Layer 3 of a small transformer language model trained on English Wikipedia (10 layers, counted from 0, width 128).
A neuron adds its activation times its output weights to the MLP's output. To switch it off is to set its activation to zero at one token and run the rest of the model.
A neuron's activation on a vector x is GELU(weights . x + bias), where the dot is the dot product.

Input weights of the MLP neurons that the questions are about. A number n stands for n times 0.00046.
n217 (bias -0.091): -71 -76 -49 65 140 -53 -226 142 -207 -27 -273 -100 -35 39 194 -253 60 -84 170 -142 -144 13 -117 25 90 89 -27 99 184 -79 31 -296 -119 75 -62 4 21 162 -277 -163 130 -60 78 107 9 -13 194 55 -82 -39 61 70 182 58 -30 -68 -257 -44 -146 294 131 -212 427 -260 265 148 -107 -21 152 -17 -34 -101 94 166 105 -55 -77 -144 9 147 -205 33 103 83 127 276 57 4 182 146 -179 132 -118 -43 -20 -68 -91 -47 215 249 178 127 -65 -117 -133 64 -237 -49 82 105 13 -137 -173 104 66 122 -361 -67 -138 -288 30 162 132 -115 151 72 105 205
n392 (bias -0.041): -116 83 -238 -74 134 -21 -33 121 -89 142 198 93 -57 36 136 -33 208 95 -99 245 57 -96 48 77 104 -108 201 -85 137 -97 234 -116 0 105 -99 -29 161 -275 66 -144 -65 164 -53 -44 263 204 -123 -35 -76 125 12 -171 -255 -108 28 4 -184 78 -56 -66 -151 -11 73 76 77 -61 20 -193 130 -20 192 -251 -88 20 159 177 -159 -278 206 42 8 -8 -32 -209 180 87 65 -4 -79 -67 30 19 94 -100 -142 24 -45 -161 -111 150 -95 -225 73 101 17 -344 140 203 -198 -217 -233 188 -93 226 -160 69 -49 126 -16 62 -24 -86 -40 -92 -17 -21 -173 305
n404 (bias -0.126): -19 107 -159 -238 91 46 41 53 122 248 -157 -123 -23 182 -5 312 -18 -97 -107 280 41 -49 -195 -4 126 93 89 -266 4 -196 9 67 -116 87 97 0 40 14 -9 -199 250 90 -123 90 46 348 133 283 -306 -122 -41 -73 -154 56 18 -50 -137 175 81 179 -64 -25 -320 71 -361 -23 5 -149 -67 -177 -288 -145 -45 36 -318 -18 348 -14 226 -19 145 -9 -239 32 -18 -103 111 -178 98 -110 290 155 -174 -27 -142 191 -132 -77 -156 44 -160 -35 -113 -155 29 130 -115 30 -236 -80 -72 301 -204 66 -9 87 73 155 -182 -223 14 73 125 228 172 -95 -31 70
n451 (bias -0.072): -155 -50 -232 158 144 173 -185 -93 -110 -9 52 -203 60 46 202 42 27 -58 113 0 -14 -269 -37 -233 -260 -194 29 -147 -223 -31 95 -4 14 332 98 19 197 -112 47 -5 -87 205 -129 78 -75 116 94 143 -46 -55 300 -97 55 14 -190 -102 -70 9 -9 196 -9 -77 -288 91 32 23 32 -388 122 99 -41 -322 -473 -54 -215 -274 249 57 -145 95 -100 219 105 -350 51 9 48 -190 85 116 -30 -79 88 27 131 212 -222 -265 28 -36 63 130 133 -88 -214 173 -66 -26 138 27 174 82 157 124 192 -79 158 90 -83 137 -394 84 150 27 104 -29 -4 219
n458 (bias -0.106): -138 36 -187 147 227 -100 21 -65 139 332 -122 -203 125 78 238 100 15 35 36 15 -136 113 -36 -164 -82 -11 -54 -238 161 -139 -199 -19 -67 55 -42 5 -196 -58 58 174 -249 201 130 -31 95 230 178 -15 -149 320 83 -47 296 -154 5 -144 136 -37 123 79 47 188 -79 -10 89 36 -5 -36 -198 25 103 -141 164 46 0 -192 -179 405 -254 -342 53 138 -305 -263 -158 -229 29 193 -16 -166 180 -138 -120 257 -207 5 -5 206 168 -335 183 41 -197 62 390 -21 -264 325 249 -81 134 334 62 195 132 -126 -78 -284 -52 197 382 404 -195 -190 171 -310 -96 86
n508 (bias -0.093): 75 -204 -27 61 132 133 -135 -76 246 -251 13 30 -30 -91 -66 -167 13 -21 -107 197 189 69 -52 37 95 -357 184 212 -93 -79 -175 -88 13 0 -57 117 -266 123 -150 -75 30 -392 209 116 -88 18 102 262 0 143 144 -66 -65 120 -101 -197 -118 70 4 194 145 48 -193 26 -70 113 -280 -82 106 -199 -310 -4 64 -154 -142 4 -256 362 -53 241 -90 124 151 40 48 132 172 179 -116 -38 232 -83 96 202 25 -34 -170 -56 -84 115 -170 -110 356 -109 41 86 -53 -91 56 51 125 -206 70 101 124 189 -201 47 -104 142 57 105 9 -111 259 -68 17 -49
n514 (bias -0.098): -140 69 188 -13 16 -203 29 -133 50 219 -64 67 50 179 -114 -42 242 -142 114 280 118 -132 25 -222 -243 -124 -168 66 -60 215 21 -42 283 -223 -135 272 129 168 -118 21 -179 -222 -192 -119 -291 67 154 4 -58 -66 229 -134 75 128 0 -181 88 -88 -8 -80 -13 85 -29 -131 130 259 239 -173 -12 -49 -185 230 25 -4 78 162 -94 -138 72 21 13 190 -41 173 25 -20 212 -176 77 104 -27 -174 4 -4 -114 -171 -46 -173 51 61 85 -166 158 -154 18 -222 13 59 -25 -24 140 29 50 32 -131 302 75 85 -83 13 -239 -46 160 94 9 296 -85 -17
n535 (bias -0.088): -149 -80 33 69 -147 -56 137 101 -127 -108 -213 192 -219 -82 70 -129 -81 71 -179 96 -37 -18 64 -126 23 -304 -226 285 40 157 -9 55 -4 48 -306 151 177 -32 -46 -9 173 81 -178 5 217 -73 89 -22 -90 23 283 -87 -91 14 32 29 -124 152 -68 -74 -473 422 69 85 179 256 258 149 -58 89 45 -172 139 269 -371 129 9 -194 -14 -66 -197 -182 163 -32 171 246 -39 23 -224 -22 56 -264 142 122 -142 -134 142 -23 -65 -85 58 -71 146 32 -19 279 -46 -69 182 133 -163 -140 36 294 -231 -124 101 67 96 -126 50 106 72 -54 -126 -191 -27 -127
n618 (bias -0.073): 227 -102 134 35 -107 35 -276 -151 4 94 -302 218 -70 -17 133 31 -125 -106 -102 -71 -9 -13 26 -237 34 130 -68 -13 59 88 -139 -125 129 13 -106 -144 165 -53 -4 66 -157 254 22 -216 163 228 -170 85 -17 -234 314 -18 74 -9 245 -133 -171 88 -134 40 70 -161 -140 103 -149 -79 354 -143 -140 178 26 93 198 94 -90 -68 9 72 89 -125 -332 0 255 251 -26 252 -94 144 -134 -55 151 161 110 -163 -210 -26 171 -22 -181 213 -43 -13 183 -83 -156 336 -62 186 -13 -55 -147 -60 -57 -176 -119 -237 -79 -251 74 76 44 101 176 142 -98 118 25 58
n644 (bias -0.046): -143 48 51 111 101 73 61 -37 -11 -187 158 49 95 -133 -69 164 52 -125 130 200 142 109 420 170 -105 -144 12 60 55 33 168 -133 22 -62 -142 8 -77 -123 -85 -89 219 7 11 135 177 176 26 107 -11 30 114 176 76 27 -65 210 103 27 139 127 42 42 241 41 255 -34 101 -19 -41 148 -221 18 4 -93 -64 -96 -48 -114 -173 16 160 36 -188 -161 -119 -141 43 66 89 -216 -142 -101 65 -4 -18 67 61 -154 35 -255 -37 96 257 83 64 -206 85 -90 8 -148 45 131 -170 -99 200 92 -34 103 23 58 -31 -27 41 -63 74 -376 11 258
n744 (bias -0.122): 195 310 -67 99 173 242 103 140 5 -77 -38 -33 -126 -112 -190 -61 -9 59 -275 103 212 46 42 -4 32 -173 -58 237 -27 -85 -174 -216 -106 121 14 -68 86 213 304 86 350 74 173 -199 227 184 78 313 246 278 -309 99 135 -10 141 -95 61 -66 69 -85 61 -138 -94 216 70 89 273 204 64 269 32 32 111 -138 113 27 -50 -199 -157 173 58 297 93 -62 104 -413 -18 -43 172 14 22 -226 24 -14 -57 -23 164 282 142 150 -123 -27 -149 295 5 -74 133 -124 -121 100 65 -14 -131 -144 128 -160 113 155 164 72 71 -132 152 313 -115 103 122 -188
n749 (bias -0.059): 222 115 -131 -18 -103 41 -50 171 23 276 -111 -27 150 -91 -323 220 36 -26 40 79 124 9 244 -147 81 -284 -52 -415 -163 -30 -314 163 -134 30 37 -99 -145 188 55 -101 45 197 64 -166 41 114 9 370 -49 9 68 -14 -136 0 73 -67 87 -46 -256 0 114 -248 101 -161 46 -14 -9 -99 -177 336 -81 31 58 -62 -212 -71 -62 94 -194 51 84 -90 27 -161 37 85 -4 159 -149 232 -115 34 91 -116 -133 187 173 0 -280 4 -89 168 -23 236 450 81 -111 65 118 44 -4 296 -150 -48 258 -78 178 181 -41 42 -32 -55 -98 107 -344 38 247 187
n889 (bias -0.091): 49 -193 -109 -44 123 -299 44 -233 -77 159 240 -154 -111 198 -93 370 -190 -28 -90 74 151 186 -365 -101 -172 223 423 177 -28 143 20 -22 -66 -324 -171 170 117 -117 191 -29 -96 358 -130 -272 117 -102 71 -19 -143 129 -53 -233 43 301 281 -107 -136 -156 -43 -107 -185 -187 -34 47 92 0 72 -67 -230 -61 -19 103 181 -14 77 141 47 -45 -225 35 -149 -114 -10 117 -88 -47 -304 -55 -10 93 90 -165 -68 62 64 -85 -131 -215 83 113 -174 61 -106 468 107 109 39 -32 72 -108 -239 138 183 139 -24 180 107 -28 39 345 -15 -335 -52 5 40 -151 -145 -199

Output weights of the MLP neurons that the questions are about. A number n stands for n times 0.00051.
n217: 136 -54 0 -91 -171 -119 -62 23 -179 -120 115 221 66 -169 -59 425 -56 224 0 73 -18 257 147 117 235 -27 0 68 -32 -62 225 -124 -64 244 106 -39 39 -96 -32 203 30 -15 -140 -219 -68 -210 26 124 94 48 -66 -141 -89 14 74 -182 143 -70 18 -103 8 -60 42 -94 160 127 -115 56 112 -103 -163 -58 48 104 22 123 0 -147 -4 242 -129 -145 -110 -16 -176 -217 -15 65 180 -11 95 38 137 -14 158 -81 33 -174 93 191 -56 -172 -163 -56 -208 -49 -229 -11 -155 -19 216 85 -23 -47 4 144 69 109 48 77 -75 65 93 14 -162 -114 -200 21
n392: -84 -179 23 84 -24 -84 -54 -11 207 -72 -69 -63 -55 112 -155 -34 -109 83 47 74 -18 -69 -92 -118 -8 200 -79 -11 65 63 -30 140 -186 -251 196 40 -149 206 11 10 61 37 -204 25 65 88 30 0 88 -216 -82 135 39 -194 56 223 145 149 4 -63 268 7 -76 49 -372 155 -127 -34 53 169 -86 59 193 -4 -133 192 31 101 -234 -137 -206 -239 -24 228 -91 27 235 -46 -8 15 65 92 -52 93 115 8 -52 -32 98 -67 -64 -44 -114 -238 -4 4 -85 -88 313 -197 130 -161 -12 -58 303 126 119 -26 19 43 51 183 168 -88 -185 -58 -114 -105
n404: -25 -145 219 26 -154 -88 26 134 -16 -240 178 -196 -9 118 -4 0 -193 -190 13 -23 -246 25 -13 92 54 122 -86 -166 4 -275 8 -113 0 -37 113 100 -214 111 126 -142 29 131 -77 325 -67 31 70 125 154 -163 -257 17 189 60 163 -261 199 -147 254 -49 108 121 67 -29 177 -21 -135 -314 -4 28 -61 129 -49 4 -61 -70 199 97 -82 8 -173 -56 -78 209 50 240 8 -177 -102 84 122 369 -110 -16 85 136 8 -145 -4 -211 -203 82 60 29 85 -55 93 252 -128 -12 -17 -180 -195 44 91 189 177 309 -179 -146 63 -45 94 -80 -107 -4 -141 123
n451: -69 92 265 222 136 290 272 -177 204 -158 118 -198 -283 -244 -42 -164 68 -13 79 28 -4 39 9 -26 13 -78 -31 -68 240 91 4 170 94 -186 0 -288 -35 171 89 -266 -154 169 124 -70 -37 -212 -17 -329 77 -4 -111 -27 124 -87 8 -62 67 97 67 -168 -58 -12 164 128 -79 473 -156 -38 -231 12 30 -50 0 66 -29 250 -293 118 94 221 107 46 117 37 -90 119 -8 118 31 -145 -100 -43 -110 89 117 61 164 -86 -124 -66 192 18 -9 -77 46 -95 175 95 -71 -103 -169 157 -49 -87 -286 9 -113 46 -54 -75 183 -82 -290 111 -131 -26 262 -184
n458: -27 -27 71 -28 364 104 119 -40 -164 -80 -60 -312 -65 88 -292 -132 106 -93 165 -15 145 158 54 -72 -44 -63 -46 67 166 -128 -399 -52 126 234 -140 -42 277 -18 68 189 -130 62 162 -150 167 -155 164 191 -81 -255 157 -14 152 -65 162 -60 -88 -163 109 -158 228 46 171 -18 -191 146 -137 71 89 -4 247 -226 -70 -124 126 -22 5 370 -103 214 -159 -22 -136 5 9 97 57 150 -169 -69 -413 -343 -18 -55 -70 41 61 85 -101 -134 31 70 -208 -62 -78 -23 -187 32 41 -156 176 257 -42 -116 -49 99 -82 -112 131 365 21 45 -193 -112 -103 -72 -69 213
n508: 8 149 -58 -260 114 -229 107 54 -103 17 36 135 168 37 85 151 131 33 -34 63 -99 -101 -92 172 50 -30 78 12 178 230 37 -32 -17 90 -51 -52 193 51 -90 71 100 102 194 56 386 -35 -107 89 -25 -119 206 270 -138 -288 33 -73 -351 102 32 -82 -190 179 214 -141 -137 -174 -275 37 -91 59 37 -247 41 124 69 -156 -34 -97 -188 -215 -152 -8 -140 -263 -92 -47 29 51 17 73 -21 -97 74 75 49 -187 -53 -79 30 244 -153 182 -17 -182 -53 4 216 244 -223 33 21 262 -134 -84 -141 -38 55 213 85 -56 119 114 -265 84 -60 4 -270 48
n514: 161 -132 57 12 44 -40 -144 -180 49 -216 -36 30 294 30 -104 -67 -240 212 -16 -29 112 -130 187 -54 38 12 47 -144 -14 -119 268 26 4 -64 15 -287 0 78 140 -116 80 4 141 240 -7 128 180 70 -19 194 12 266 59 281 130 -145 -41 -75 -22 11 -75 -85 153 -4 74 -186 -116 79 61 58 71 -163 11 -98 -225 -101 202 28 113 30 218 92 12 134 159 259 -253 -19 147 -228 -31 -104 -52 126 96 -50 -19 264 -23 67 -64 4 -75 -166 85 -12 128 -119 -86 -8 -92 39 -71 -58 99 -241 -92 92 -171 82 -199 -104 -97 0 -138 -108 -85 112
n535: 20 -81 -55 -13 -42 -96 -77 -48 12 -178 -68 -268 -74 -4 -93 -140 -12 -79 4 82 261 -12 -443 -88 -31 -24 99 16 245 -47 86 177 -139 -20 -44 50 37 191 41 50 131 66 -53 -246 -23 -29 51 54 36 31 102 133 196 92 35 -127 113 109 -142 121 -169 26 72 -166 -104 4 12 201 198 -139 78 42 163 -29 197 27 -134 -210 135 104 -112 111 -233 98 -12 -127 54 290 -101 119 -97 -96 -51 -94 367 -36 206 79 20 -9 -71 112 86 -59 -178 112 65 -412 233 -99 -64 60 -157 -72 -127 -204 -48 54 -201 -53 173 -7 4 -42 144 -205 -115 60
n618: 133 -21 74 118 144 57 -173 -70 65 41 24 121 -119 -214 120 -126 -163 -70 274 -112 -51 141 58 4 159 -125 -162 -91 -8 -23 -57 24 -95 167 -242 134 -204 -148 160 -311 103 174 247 -55 55 -113 -29 144 12 73 128 176 -89 12 -52 102 36 -53 92 53 -141 -150 33 259 -52 -42 -122 25 57 12 -182 -16 -117 -250 -124 277 316 105 -209 140 159 151 168 -172 49 217 32 -71 198 96 -242 -8 154 -86 -24 -114 -69 -139 85 96 -61 -142 192 -295 108 -400 75 58 13 -115 -50 8 99 -44 -115 8 17 159 -229 4 161 172 -123 -40 -225 -100 28 -118
n644: -101 216 -132 -45 -98 -38 15 -137 -171 157 -34 18 107 0 7 -197 42 164 -44 -50 -130 68 -50 40 96 101 119 61 187 -112 -67 -45 50 -35 0 45 74 -4 -122 26 -125 14 -148 38 38 11 -25 -10 377 -74 192 -49 -44 124 -249 -122 -151 95 236 91 0 -171 90 -4 -111 26 116 -18 -14 -122 -102 -171 -80 -265 -198 78 29 -84 47 118 86 -45 90 -173 21 303 0 -11 -33 73 -22 -148 0 78 164 51 28 -41 37 222 335 131 -159 -164 -80 43 -36 -83 18 -161 256 -151 75 114 114 148 -22 -24 -45 -140 31 120 -55 -34 -31 29 -205 -171
n744: 108 -172 -38 -125 -162 -327 74 234 -182 -210 -131 -15 99 97 60 -270 94 46 -176 -17 -139 65 8 181 250 112 -103 -118 -171 70 131 -196 149 -155 143 -48 -51 -192 -51 0 157 -75 91 -62 51 -40 155 193 100 -11 -170 -24 0 29 -15 -35 -15 109 219 53 -369 11 -73 23 -70 -74 321 -125 110 -102 169 -26 105 -94 86 -132 207 -118 97 4 -239 -78 44 -45 -252 75 82 43 55 22 39 12 143 43 130 168 -142 117 28 270 137 -56 -99 -156 -164 35 -58 170 51 -278 4 -79 -159 -99 -15 96 74 89 45 -20 7 63 71 129 7 -8 30 -36
n749: -193 -244 -93 -95 247 -4 -166 -141 59 229 -97 -259 132 -142 368 -146 -63 -63 -143 5 49 133 -17 141 -13 60 40 251 -226 -31 17 -152 -111 -105 -120 322 66 109 -96 92 132 25 -264 53 65 58 122 -194 -85 75 97 -13 66 172 17 70 -96 109 260 -171 216 131 -210 81 -74 83 -21 76 -25 -85 -100 -352 145 175 -215 156 -70 271 117 21 71 -21 -116 -50 127 241 -13 -78 148 0 -73 86 -33 -85 -17 48 -142 -166 61 -197 127 75 -202 152 -228 137 4 -120 -136 246 -4 -220 168 -274 68 -133 220 -127 75 145 49 4 -9 37 12 -215 45 101
n889: -180 57 85 103 -22 -58 87 17 -80 -80 -158 -162 -57 4 264 -96 -46 -321 108 -101 -316 -209 9 316 438 -69 -194 59 77 82 -46 111 -323 264 -146 -94 -167 -174 8 -122 -335 46 -70 105 -41 201 109 54 157 -208 -9 -9 -307 69 67 74 -220 196 140 21 -251 115 51 -4 -74 104 -130 -84 30 8 -88 -25 29 35 182 -71 230 108 -234 79 -35 -53 40 -9 170 -197 212 -47 143 95 155 69 46 0 37 121 -133 27 192 -42 -148 31 79 178 0 -202 -99 334 -140 -38 -17 183 80 -53 114 -227 -108 152 -8 -66 -28 -15 35 -29 -28 120 -53 -93

Each question names a token from some text and the token that comes next. It shows the vector x that enters the MLP there. A number n stands for n times 0.011.

Then comes g, the gradient of the next token's log-probability with respect to the MLP's output, scaled to length 1. A neuron's effect is roughly proportional to its activation times (output weights . g). A number n stands for n times 0.00074.

"ved", then " he"
x: -64 -110 -129 -33 -300 -54 38 -116 45 -58 -161 -18 63 -177 96 -268 4 -23 46 -143 -31 -21 167 8 -106 38 -20 125 -250 119 250 120 108 84 33 -157 -22 130 106 60 74 -69 10 8 131 13 165 -64 110 -15 104 24 -12 -88 -63 281 10 213 -110 -65 93 102 -98 -178 18 -61 -174 -12 -21 -61 172 5 -55 44 272 39 72 -112 24 36 41 -247 -73 42 25 101 -70 20 -154 -27 102 108 10 62 85 128 -63 168 61 -91 44 -225 85 -98 123 -59 -78 108 -54 20 92 -168 -131 -124 -120 -63 90 21 59 -236 87 -74 148 24 34 -85 -139 -27
g: -44 -101 30 -64 -184 146 -115 -186 127 79 -67 35 157 -68 247 -7 45 105 -57 -169 109 -12 -10 119 -29 -34 -70 -40 -65 -30 -116 -67 10 141 83 -197 179 -183 67 -223 -75 -289 -113 -65 -48 -66 112 182 91 128 79 -46 22 -129 -65 -25 193 -73 -127 126 211 12 74 -147 68 114 -126 18 119 59 106 -149 -231 31 -136 48 -131 195 -235 -31 -82 -111 59 146 283 -88 -73 225 -259 60 -51 63 -48 -27 -101 68 160 -136 68 127 -35 -80 -106 -14 -2 203 78 -51 -130 -86 -15 -3 26 -85 34 95 228 -30 15 73 -40 6 72 38 -41 225 266 -143
Which neuron, switched off, raises the next token's probability most? n535

" N", then "I"
x: -27 -79 123 41 -161 86 31 -208 97 116 9 -13 164 29 132 -112 123 -88 178 -82 -122 -94 31 18 106 0 188 97 -41 -51 222 156 -98 19 -28 -112 -138 -117 84 57 -112 33 24 -125 102 78 18 -31 147 35 40 -145 11 -77 25 290 22 103 -223 32 104 -49 -175 -46 -106 -75 -203 18 -88 -48 120 231 -25 -173 182 150 -114 -242 195 55 -92 -25 -21 -46 12 -83 -25 -75 -80 -179 -103 77 193 -23 70 -68 63 84 -102 40 -100 -111 97 -27 73 -24 -185 51 17 76 -55 13 72 -129 141 194 48 -132 103 -125 171 -146 51 -154 -86 -50 -21 -148
g: 7 87 -177 103 64 3 120 152 148 205 55 -141 13 120 -161 -4 161 -60 -131 4 213 -24 -88 -100 23 120 65 -20 -26 157 194 -160 -34 -229 134 110 -149 -86 144 117 77 -34 -337 61 -115 -42 64 0 -47 -84 -171 -115 48 -224 114 -171 81 -38 61 -57 -147 -14 -8 122 -212 192 -97 -157 173 -133 32 155 30 -88 40 -127 -219 -151 28 22 -108 8 -51 58 -186 239 329 -32 27 124 35 -68 28 42 -99 13 -23 64 104 41 79 -84 62 0 7 41 153 -70 68 -63 -298 -47 -73 98 159 119 -117 -33 -126 192 -76 96 3 -38 77 130 -165 -81
Which neuron, switched off, lowers the next token's probability most? n392

" dec", then "ided"
x: -120 -90 -87 3 -118 42 125 -4 -31 9 24 38 205 -23 131 -147 17 -79 -2 -307 -241 -34 -90 -15 96 47 44 137 -6 83 223 337 79 114 170 -46 -66 -23 73 20 -54 83 34 15 64 56 113 -73 38 -56 -46 -119 110 25 -71 295 -61 38 -226 21 89 172 -173 -149 -65 70 -52 5 1 -200 -64 247 50 1 199 242 119 -35 82 158 20 -170 3 -88 14 -123 -164 56 -118 -84 67 -78 -21 -101 155 -35 115 102 28 51 44 -37 -86 29 119 -56 -85 34 7 -27 48 -66 -156 -169 -113 -50 -4 -16 128 -186 -32 -106 74 -54 -46 -79 -225 -157
g: 39 212 4 -39 231 -24 -126 130 77 29 -63 17 -9 -13 28 -90 -40 -30 88 103 100 -36 -79 -6 -126 47 -3 144 -115 -208 -58 161 -58 45 64 -227 3 138 -157 3 266 -67 24 -35 37 48 23 19 24 201 -177 -169 -23 -91 -88 185 -58 -121 -169 140 -52 71 27 25 361 -131 -69 -275 52 -55 -221 -79 275 44 30 85 -61 -132 -27 -105 -21 -144 -3 -108 -134 98 11 -124 69 54 59 -103 -118 -6 47 6 -18 335 -120 45 43 -121 48 151 -126 187 218 -24 7 96 180 -54 -64 -115 -42 50 83 48 -83 37 78 -225 -57 97 123 161 -315 -95
Which two neurons, each switched off alone, lower its probability most, in order? n458, n618

" the", then " co"
x: -29 46 -60 40 -222 111 85 -206 121 85 -126 -64 31 -53 48 -133 26 -158 -72 -280 37 -78 34 45 -30 -31 138 28 -97 142 117 63 -19 135 -60 -19 -74 51 -2 41 -69 93 32 22 76 245 71 -32 185 143 43 -80 3 -166 -151 150 134 150 -182 -73 168 -13 -135 -223 -53 61 -135 45 -35 -58 32 125 8 -184 309 48 -43 -135 -67 183 -46 -30 -124 -10 24 -190 16 -27 -112 -83 -20 -75 166 -131 194 -36 83 244 -82 -54 45 -21 7 -62 111 -42 26 106 -4 -45 97 -172 -15 -159 131 -61 42 -19 185 -60 98 -64 -73 90 22 -67 -158 -48
g: -214 -157 116 27 126 -41 210 145 14 -15 102 -20 -47 -98 -146 -30 1 182 -34 161 -83 35 -63 -12 171 -71 -160 143 -31 -110 -46 -133 314 85 37 17 11 -236 -108 44 210 -192 100 60 202 167 -2 -29 -76 6 -161 -166 -24 166 -86 24 131 -99 178 -30 -49 112 23 28 33 -32 227 -123 -197 -24 -174 -104 -31 7 -4 90 159 106 -86 220 -111 -342 4 -126 -110 57 77 54 90 -93 -113 48 -86 -132 145 13 -43 138 35 120 103 83 -17 106 -212 44 -93 -103 -7 56 112 -217 -271 -20 -57 108 117 -151 77 -64 102 -49 13 -191 -48 53 94 157
Which neuron, switched off, lowers the next token's probability most? n744

"ak", then "s"
x: 63 -191 -50 -87 -169 -42 12 -34 120 1 -66 -147 62 -154 216 -117 60 -47 113 -51 -182 -51 -29 108 74 11 68 150 -43 66 149 83 9 47 56 -124 -31 4 109 13 34 -68 52 19 59 96 24 22 88 -98 -49 -106 -4 -77 -77 262 29 36 -210 -1 80 -64 -193 -44 93 -29 -197 28 -57 -105 167 145 25 2 295 31 -150 -188 114 104 25 -105 72 6 61 -284 51 -71 231 110 -269 221 -179 -67 116 175 -34 102 66 -10 -21 -132 27 -224 125 31 -299 6 19 10 7 -195 0 -84 73 -63 76 9 -56 23 108 -65 53 -6 40 -97 -91 10
g: -79 69 39 -52 125 183 -88 -51 12 12 -14 -98 16 -217 -70 94 24 65 190 62 -213 335 -29 -24 -5 117 51 428 58 -45 186 -10 -68 -67 14 23 -18 -107 168 9 29 -35 89 -70 -93 76 -11 65 -102 -158 114 95 9 84 176 98 -160 -144 -80 126 -66 13 97 -65 -40 225 293 223 0 -130 -71 96 -143 -51 93 -230 -56 -115 -32 -174 -55 70 39 105 56 -219 -15 -191 129 -193 77 -114 131 114 122 -150 17 -57 31 128 -4 -29 163 -152 -19 -13 -212 -66 -147 -19 -12 59 -98 -10 -79 -148 -211 98 95 -37 101 -40 -239 -12 -120 -67 149 36
Which two neurons, each switched off alone, lower its probability most, in order? n217, n404

" L", then "ife"
x: -84 -43 16 51 -186 133 -17 -122 -12 118 -9 54 145 31 73 -28 96 -106 21 -176 -108 -202 -51 61 -54 -46 184 86 -58 80 198 95 -42 93 92 -19 -65 -111 101 48 -73 -81 10 14 86 5 -39 -106 163 54 -74 -62 71 -82 -16 274 -9 104 -167 -84 164 25 -97 -23 -147 -82 -144 -62 -44 -152 52 182 21 -200 272 129 16 -247 123 118 -60 -178 -94 -65 -51 8 23 -135 -114 -29 -117 -46 260 -58 389 26 108 146 -74 3 -17 -163 116 10 60 -59 -153 99 43 84 -55 22 33 -139 215 68 70 -118 29 -98 82 -121 26 -32 -30 -6 -187 -109
g: -119 -99 99 59 -258 116 23 43 -48 -58 75 188 17 -62 -90 80 22 -24 -205 -73 -60 -8 -67 148 -168 16 -149 -111 74 43 -96 166 119 132 -90 61 225 46 -106 27 -91 -13 225 116 -236 -243 -192 -74 104 75 -103 -122 44 -67 -4 -147 219 -36 149 30 -73 -199 229 128 126 145 50 157 156 -52 4 -5 -46 -63 -15 -28 -10 -78 63 -138 -177 57 -131 89 -78 -3 -101 -131 -29 -146 -13 181 -67 79 -82 39 -116 -111 186 -51 -23 -147 -55 -27 146 110 -212 -90 -7 46 241 -106 -88 396 7 15 236 -94 37 131 -7 -164 -26 104 98 -9 118 102
Which neuron, switched off, raises the next token's probability most? n392

" in", then " England"
x: -108 -101 29 14 -174 43 62 -217 79 32 71 -66 140 -63 229 -173 164 -51 187 -113 -147 110 60 82 92 16 26 95 -86 49 123 107 13 143 42 -73 13 79 120 117 -63 -43 -10 -34 -19 62 -31 7 72 28 121 -151 26 -40 -76 335 -10 147 -238 -127 124 -36 -174 -215 -146 57 -328 90 -25 -131 -26 236 -92 1 128 43 23 -171 -48 98 -28 -174 -24 15 -56 -11 -5 -244 16 -57 -21 108 7 52 264 67 75 117 -43 58 101 -138 -79 23 16 5 -54 71 -142 105 -71 21 26 -104 -129 31 160 -102 164 -107 68 -104 -70 90 12 -217 -123 -119
g: -17 -79 72 279 -154 -243 54 -211 24 -305 83 15 2 112 5 142 135 4 31 -111 -27 117 207 -7 -138 50 71 25 -28 -53 36 -79 9 -47 -25 50 57 -10 -191 8 121 155 267 63 -98 52 170 17 -53 -75 210 71 -214 -78 -191 -33 -133 -151 -108 -74 183 181 -35 100 -5 117 -28 -21 159 44 -52 107 -84 26 -136 -95 -84 5 100 35 7 138 -249 -94 52 13 -60 -42 244 139 53 -271 -95 2 272 144 -98 181 -205 -90 -63 -57 -25 58 171 90 45 -118 -34 -146 -141 71 -31 -175 -108 23 110 -94 -167 32 174 102 -27 -23 109 -8 -193 85
Which neuron, switched off, raises the next token's probability most? n514

"y", then " since"
x: -164 -113 -31 -52 -150 189 69 -103 41 -94 -51 -67 78 9 17 -94 5 -53 60 -73 -26 -74 83 66 49 -34 11 33 -260 -66 139 114 26 149 124 -172 -179 -51 82 71 -23 -36 284 46 8 -93 127 87 -26 -15 104 -102 -123 30 -2 260 -104 -18 -286 16 63 88 -271 -54 8 12 -311 -27 54 -34 135 194 -44 48 176 54 -66 -81 4 58 59 -180 11 178 47 -3 -132 29 -83 -41 -133 11 81 -111 177 90 -64 217 -19 -67 -11 -229 -50 26 171 -132 -121 238 -160 96 50 46 45 -85 96 -38 81 85 156 -164 101 -95 76 -116 -13 -20 -32 -154
g: 102 -101 62 106 -43 17 176 16 -25 -107 -53 206 270 -72 -77 -123 105 64 -160 -117 -214 18 -73 56 133 -26 -201 -137 28 -8 169 -169 -37 95 79 114 -87 -234 -50 69 55 -18 143 -128 -48 -43 17 53 91 -5 151 129 28 -43 41 53 -5 -64 32 -175 83 -28 60 -173 -53 51 -180 158 -87 213 212 -93 287 -103 -93 -230 20 -270 47 22 -91 35 160 -30 -82 99 134 -136 0 187 69 52 -83 -93 -35 316 -24 -44 195 -24 -130 41 -260 -125 -99 131 204 22 64 -152 83 -117 -132 -160 -122 90 47 -159 -29 57 -82 213 80 22 -46 94 -48 27
Which neuron, switched off, raises the next token's probability most? n744

" first", then " single"
x: 7 -23 -5 3 -148 93 104 -70 -61 121 -102 25 88 -12 34 -99 -1 -87 12 -204 -133 -75 21 55 -74 -46 144 48 -255 195 250 146 25 -8 101 -86 -24 129 175 -22 48 -138 116 100 18 190 211 -130 170 -20 -30 -104 -76 -37 -96 258 16 173 -119 -98 112 -20 -88 -149 -103 172 -166 -25 -37 -59 -26 48 100 -41 155 18 99 -179 -34 201 -7 -169 -141 -9 26 -104 -120 53 -140 109 87 3 -63 -96 202 63 17 79 -121 -57 106 -45 -115 -85 -1 77 -62 80 -55 36 90 -33 -113 -130 150 -14 31 -138 25 -99 168 -96 59 32 15 -205 -159 -125
g: 358 1 -92 124 65 -98 77 9 -61 43 87 57 83 -27 -54 193 -233 -41 -61 -21 144 -68 20 86 57 78 -24 -110 16 151 -38 -60 -112 -48 -6 60 -32 -113 161 -261 -13 -188 -70 -90 118 -26 -123 -48 -157 -18 177 12 -93 -148 50 -239 -331 -14 1 94 -92 -101 -37 99 187 194 83 24 -72 97 -175 -65 179 -134 133 -109 -156 -55 76 53 73 92 -147 42 -47 124 28 -75 90 -21 100 54 47 -18 109 96 197 26 317 -14 26 115 -78 -2 -163 -223 109 -43 251 94 -151 -105 36 -127 18 -203 -186 88 104 58 -155 206 -28 -15 97 111 -163 -79
Which neuron, switched off, lowers the next token's probability most? n458